Layer 9 of a small transformer language model trained on English Wikipedia (13 layers, counted from 0, width 64). Numbers have three digits each and are written without spaces.
A neuron's activation on a vector x is GELU(weights . x + bias), where the dot is the dot product.

Input weights of the MLP neurons that the questions are about. A number n stands for (n - 500) times 0.00081.
n2 (bias -0.138): 331478505272664585475635514809612634452667565606339397672655651385566494391431646529368435501280693420454573289636459199513495432755244524435483699613441616485331367316391418721571284628422517
n16 (bias -0.149): 416379366380475502486522325499495600602582414563454678666372620367520429428845480729487479755269606534424423444760671326521551369346287722510319761467610534537328661526641276416833402347693172
n17 (bias -0.037): 537585586611559406513525400465599505369418478541381481370462269518494598559414391370591604469701550457550637523511429622459376606575130446471709478485579640505630490482494488708466446435423583
n20 (bias 0.014): 548505318545396358389362677594595537498585514585494453294444397341353429293486432605441666580497451725676378358560501434555419604530509606264490461441703670567490341591624446615384657658486412
n25 (bias -0.082): 402672432519615432392375295659555256499553589707361420595533628417267637321421620530406697529569551204717502687545445401361533472483359584537577464705633560457789609606537565442652590628566331
n73 (bias -0.101): 523508328460497454504577284686317448454430420564591478539508440510202312445724370488503507401669562603521390508379371429349625616636477727498720578574700495391601578349437459626524599568495400
n78 (bias -0.163): 318725384462606482446427382660574375686530524355589356542450582623557672293572424589447298568589551519686731486464435366249376642637461456403477800682229464417401500402456370712483522430536619
n80 (bias -0.035): 427532375387648527465573293508363565314635451546604558427697313331301395650633420599493439491570592482626359476572358349683343479532432569777365433420504622494450581581544461494393542492653534
n82 (bias -0.113): 415668531427616481434567581611366504378447443717561214480506442596506534321737669454610404729567522525588514620594487594590590574336677562511488426562359160172390597410232492553588489532371252
n83 (bias -0.044): 706402578333611657459489339463659175468564536329526482486538404446546361464601535407476471485425537619391484400404636683580530594563621608464457608535555462436371533406309520673340394633420513
n92 (bias -0.005): 593374449459419388502441386501536550670543486458403422421433350419285610555562586455611474598447406350523496520423548358493442426705479600438574547515516599556551429501519361579335564590191340
n95 (bias -0.158): 489819461527818558559280398659664488481562314544659238543681548359318639397606382577595426381394575427417750562416466389635290455243527598431345283580702405218411702410556508433620511571417216
n111 (bias -0.034): 509374428550474621642487540551351435430472363750265637386490392569593444608495306654411377463552608447624517643424430576430645537625517533475565417592482423423821446503523386570428576453356462
n115 (bias 0.008): 504518463509459677570521666457497611396652541465262591373479444484691475522393394658611541574554470674675529480422560453457430580483727514498705127327310613441392556514541438397180474468451647
n118 (bias -0.008): 595282402383523479405335625602599508552422268442473473479533383492261582585415498540393574359462605492482459293597610382401481577560509442544661330342533474493742518474690477384327609549302407
n120 (bias -0.062): 278520549440643487512573482588602572450685413452406285551698613549618348648568415625555300316373697500354484638666274489452360548505422632504377423421550436568349528687456568480529491206828522
n142 (bias -0.057): 354337447462570498496588409540627619689405689412274632611599321396608558491487435425624551266106638466379721428412500394385701388600534389491392447432408355417711338442503421372384541567509453
n144 (bias -0.160): 404731534522688609372564387355453467439552556352325344668596573269485449686435585646486592480229446577511624443821617576474491461423293527359328776733398506401692597449615379577479350670496573
n148 (bias -0.073): 577630673430588393380568583332409546574558273530493260597521350717356332738607523418480508522470524509631354565502514535386282613438489616488568564439536557428549420471526303658577546424612372
n151 (bias -0.171): 308625700227449491696569526338570420402707461557520425600534432622847614447569275666616702498502605187601708567709517430622564603503536643527367686469402267799340398560367490350619537509546357
n158 (bias -0.192): 484512189450645472630747598442647540661643309454518521630599617521554409662667690758659568596500511436638539223578573283747286215381590478223209726509613597652562486495374445553650273477629286
n161 (bias -0.026): 581500571529521450620419459371760443574532523498456391540323415547347295608488511440427421453700413369562462344509567505517429518528550660459308369510448543462337519403614631641418496338466681
n164 (bias -0.038): 563383379462626802465676485421476580524613367543655469457405441529373471595402404265454505515548475602493559633289422500573552545333582446632509549393717352416421540565590499223611506426338478
n185 (bias -0.050): 422704355313435594490532322434373469273368416407415425387475418534377587370495380465519572600465455436571334773452482444400485596768421511496533565530537590540485569559400377553214530677544658
n193 (bias -0.093): 634269480217479419343498463646489319579465431414644732527797403385438544477430307457540423699454553592541614568528354483382487479291491452416324455459456570551592652499518568704975595457387342
n202 (bias -0.077): 396582214366476554663458614483401436587485513491708575383563562333531567172491348519548592565654658554672480710567213668460787590289467509673583601564613399608546492513461468582611265533521366
n214 (bias -0.087): 455408322522596486555594593563495452433594570494538435452603444615387570603583492231371484606437757410589593627336535442576633567428256497640585523400746291448471322512541590402480695450501354
n217 (bias -0.148): 523440516444369405221693285560617405642562591620369482563591540617397743389598593456352541695393568524862712820353442286392431603451484556690401270544601640249567634517519152427660588879655456
n224 (bias -0.140): 563442505295796547635793462585570634562794464401369497431654425488419832566730428510380777572369517387610532511478524375289459469573307584425384577520603472681672409638328345583381602493633451
n241 (bias -0.047): 580507654570511473376601495547558425715254404464429550492498353412711560567412303571584736558492445364529597591327370622528486474478502500525602638602566618493562295429535346574460486406548672
n243 (bias -0.050): 412369564397404555507427600336389391455622291495505410619269292525403513425422521424562570737579589504715650525393463647279582683638568443339595469483555590469404662609668417513493454342649575
n252 (bias -0.140): 287537216468611451538359451589574584859590493532463297679592568479389615298536603573591747400410518621475790457397522606409451294507251614449525772567404320507628600523449416176508474709328278

Each question shows a token from some text and the vector x that enters the MLP there. A number n stands for (n - 500) times 0.013.

" H": 638398549518476338493630409299490590420391500764758593485499237437583624507407606522318511485488457381226046553518629501640248422513548527450879499601515431603497618613532481425399523487658509
The neuron with the highest activation: n80

"h": 795704355430495579512544482602490481369264590606679567450181594546518552549443455553705801501446257646129365415550406339691499518663450471485573491520381508701320511619471636300412395406429452
The neuron with the highest activation: n185

"|": 434568399685358468635604620460423787406421568462741544535563333597463611565466419506455476370470476572437435204272682681349641366449573471444532526608479455418500576758280498655318675262458362
The most active neuron and its activation: n142, at about 0.64

"s": 864490541540524434453431561539301538252015701570598687417381384433388626607418370722667560723429452545506443421428470371619479559630448371458517624467236628641519385528603483430426570524320641
Which two neurons fire most, strongest first? n241, n185

" der": 707413599578330431581325386471558622155453605569749503536332499204566308825653577498515346604531559542353519361424606486337490404577572526483684505461740659403566396383376524436451478601330651
The neuron with the highest activation: n83

"===\n": 464592607730401496588508647482460674372349550559704599591524337583361637561416388510465494354491540585431374335098626606172566492548591591376465373643435460496439569746368514668343621386489468
The neuron with the highest activation: n243

"m": 810552614284634542367299497557468432434280579678650665427338548434359615806339347633665437535366442746373491617418689442499525347704572455453520475427285492624550371489473507536508458362296572
The neuron with the highest activation: n193

" ": 376515634558578363377416622589406490597352554533761564531438452568575550488501596564557408254721728570245338426319628663303379521513566520428556607576215383658719381646436650543589377201228538
The neuron with the highest activation: n78

"up": 566502563683477318321615258528374502480422524790667538593406665566433391451556471728656553323490481555472419376511626653667326458389482320405519495165301461662551292736634663439584466469362542
The neuron with the highest activation: n158

"ul": 698579418569327494595540643256501517454496564780700694386349716593296263570540577580449575533351233546415352543495640330611388441792627339453575537591400506755358281484401508506517484329321531
The most active neuron and its activation: n158, at about 1.4

"7": 289529434713349548398434635227503382465390585689712611398556543441534538468438553309348489540645539585379410329485505482475400364491620478631654496462481300808606410858381582556283423554455674
Which two neurons fire most, strongest first? n202, n20

"er": 588651484636178443640447442376476581271525598714919614670441583324472466514627504428428467608548470772357326496505575503689458409699633376404365413377409547537532354485411599455396361412413469
The three highest activations, in order: n20, n80, n161

" Bra": 709257565609392533648541407238437589439494378781628463559246380489566351335678577381572533493607426492396358562253655230657470463461561401488826413668457565487670418534542630631486482369331629
The most active neuron and its activation: n92, at about 1.6

"gan": 634604613627355567581243689588557571221466506574660449545385665383696768580558635520381417329560281504278543560462499613227374572263375489428489324480566570531508414466539448351436681727344687
The neuron with the highest activation: n95

".": 466616442713383435618570603453451765343429529520743521516589340578395651567454445542434479325428499604433483239242659632324629428418601521443522483618476474396497591752253478655304693326449373
The neuron with the highest activation: n73

" Feb": 565493529628224518326277533392516619505388512827656459562567513434743492696574761544317468226685373569486383349285616594418314625343404455540791539392483405684447580515498583489360417451548453
The three highest activations, in order: n118, n148, n115

" five": 598480402673496506544402550177593493273477710651623621333613484581546576505556536434466538442494642377190273504412546436396321409421547876448580340378445499671600459789425422423388573533734561
The neuron with the highest activation: n120

" the": 458503396678386500534570549493361544310408652594663517605413430507594642699540432482378502345438512445417428328465764588291538360491554665275553519508491537535459506923326445596364620251444544
Which two neurons fire most, strongest first? n224, n111

"4": 594604485509456412312279555437490536509527677691761234526437620523545564430568655287610450447578573512481321250207489634416385437339376431518603658485514501760580366618345835375486481633434622
The neuron with the highest activation: n252

"in": 804594553295385474527334647399428618456201571675540747534295571276459540438498500349401627801558254699466422516652445503432489499444432621443448541558348350592471376609631587351363607405473711
The most active neuron and its activation: n20, at about 1.7

" ord": 564500428599396226439496584572484465255392818701759581569589649704566447769598445442200519435502598505267470504580398595580376386588506528409664379195496485317580470440414521444462427647362671
The neuron with the highest activation: n214

" of": 492558419699378443602604560458438729349404568501708530557580385568462643584453409541414439375447432583438507219295732639322612471449609496350525507606505487386559577795224430646320655269497391
The three highest activations, in order: n224, n111, n142

"9": 567723509545632260287279569463313505498437591569736522553477654507482635529668708290645510416572646544396340305138646542435473317299561307420717603495400414732493439565425635509534463481489571
The most active neuron and its activation: n252, at about 0.93

"edom": 699491467670415399519247405461520457170346607579474513438448841541572464495608469545583682335401660397502366363475751511605531387626627435306516353488306561524424505567587638506281728577364714
The most active neuron and its activation: n115, at about 2

"st": 839576499387495419567614432318748534438223593679439591402324446424575670397530465342539376429405489638355366516554564498491660366525318519452602586350422487533547250729488620349404598590387851
The neuron with the highest activation: n142

" went": 527442673661371423390369386481448675378287814768540705596576345667466522609637490453315464420695750416447518381385371498302561492583618512415666490498345479551543473648471265538184601551465378
The most active neuron and its activation: n111, at about 2.5

" N": 594388470738514426517527617497358375250431504708787545657533329496582570418575500461274571360497181615418404593415539588327310573715558393480702388554541495664489540698508263537453372361404706
The neuron with the highest activation: n243

" to": 554396567513385468479595698440449549325344571406566602491483607520526785627468600569313404440436600601336458294234648678260373575458403481254594387552654531478453652825515450662341462445449651
The neuron with the highest activation: n243

"0": 507490424749639308445315580433389319408422696665748633546634500521530567515415489536309533676583512470378430504353536511451409334302483605500549429284465430775543384796471502354263542436662738
The most active neuron and its activation: n214, at about 0.99

" total": 601635376798451365268429465359445439208479586574594569571552587576648486700397495595450346309580466514500400493555462722293344221450505664381449355542446476841591546663638489671319604449480537
The neuron with the highest activation: n120

"-": 703433618652719380402400398295393589360368476726622707442466617379517603555599624672372513644387641592310442328382516524461341444500437554465571474403599386702305313505735859387435387283517477
The neuron with the highest activation: n16

" part": 617618472648362504511277332500427498314527774709688628644596660529534581619535543759278346285555378432415346527515733685424449479502382455260421368396532524717519543483577357550296458618300530
Which two neurons fire most, strongest first? n144, n111

" E": 409391583733265478606629440440381407145433506750689579583612281265665579572436682569444566461655329479363354527317603462718259570532389472443709529587635473615470430478477656406369562468512533
The three highest activations, in order: n17, n80, n241

" two": 610547321676433466606391593310533513202383663677669471513568441553474586571484497628406427452557667436182211456466591508318279378405499746437468471472345485696667482813461538564385548502688552
The neuron with the highest activation: n120

"5": 551930633537420357295155695438372500415306695559632484427567582466690621547594634665509359497583572486474484387244628561330383460391614510382574406660472427604420434630232615544392502500417571
The three highest activations, in order: n82, n78, n115

"ras": 758559599653248405380304422305444665589180580560583502337433488639647408610559536609567576624436387489384385460608617446328456696418463481410691463612348549654577552547463455522385790392130532
The most active neuron and its activation: n92, at about 2.2

"ar": 683543573717388584692357552373580407539263376765495523353374513642591545705730576428391475556422322604346457565342377523355446523584478665393611476428400499844413358566696440425341635469169499
The neuron with the highest activation: n92

" |": 402591522618415331462531560498613775268353591528585875309460406505592386688618456621514535317579459243358274571348439606498412467409536453410634538487666361563513578719491560536334592468349589
The three highest activations, in order: n17, n111, n241

"n": 659569533745372464624507428454446641314422501604758573469619281554591502540506381616374437476439346635364493400392673554369552423451661510317527489673396434435617508823247355469407723339358465
The neuron with the highest activation: n111

" control": 607543464849297262474511501527424430221504793577597498582525625544720566435534442669317372256495493389430444500476561675339451533466427463316426448610572605477597568605532483506189613637340676
Which two neurons fire most, strongest first? n111, n20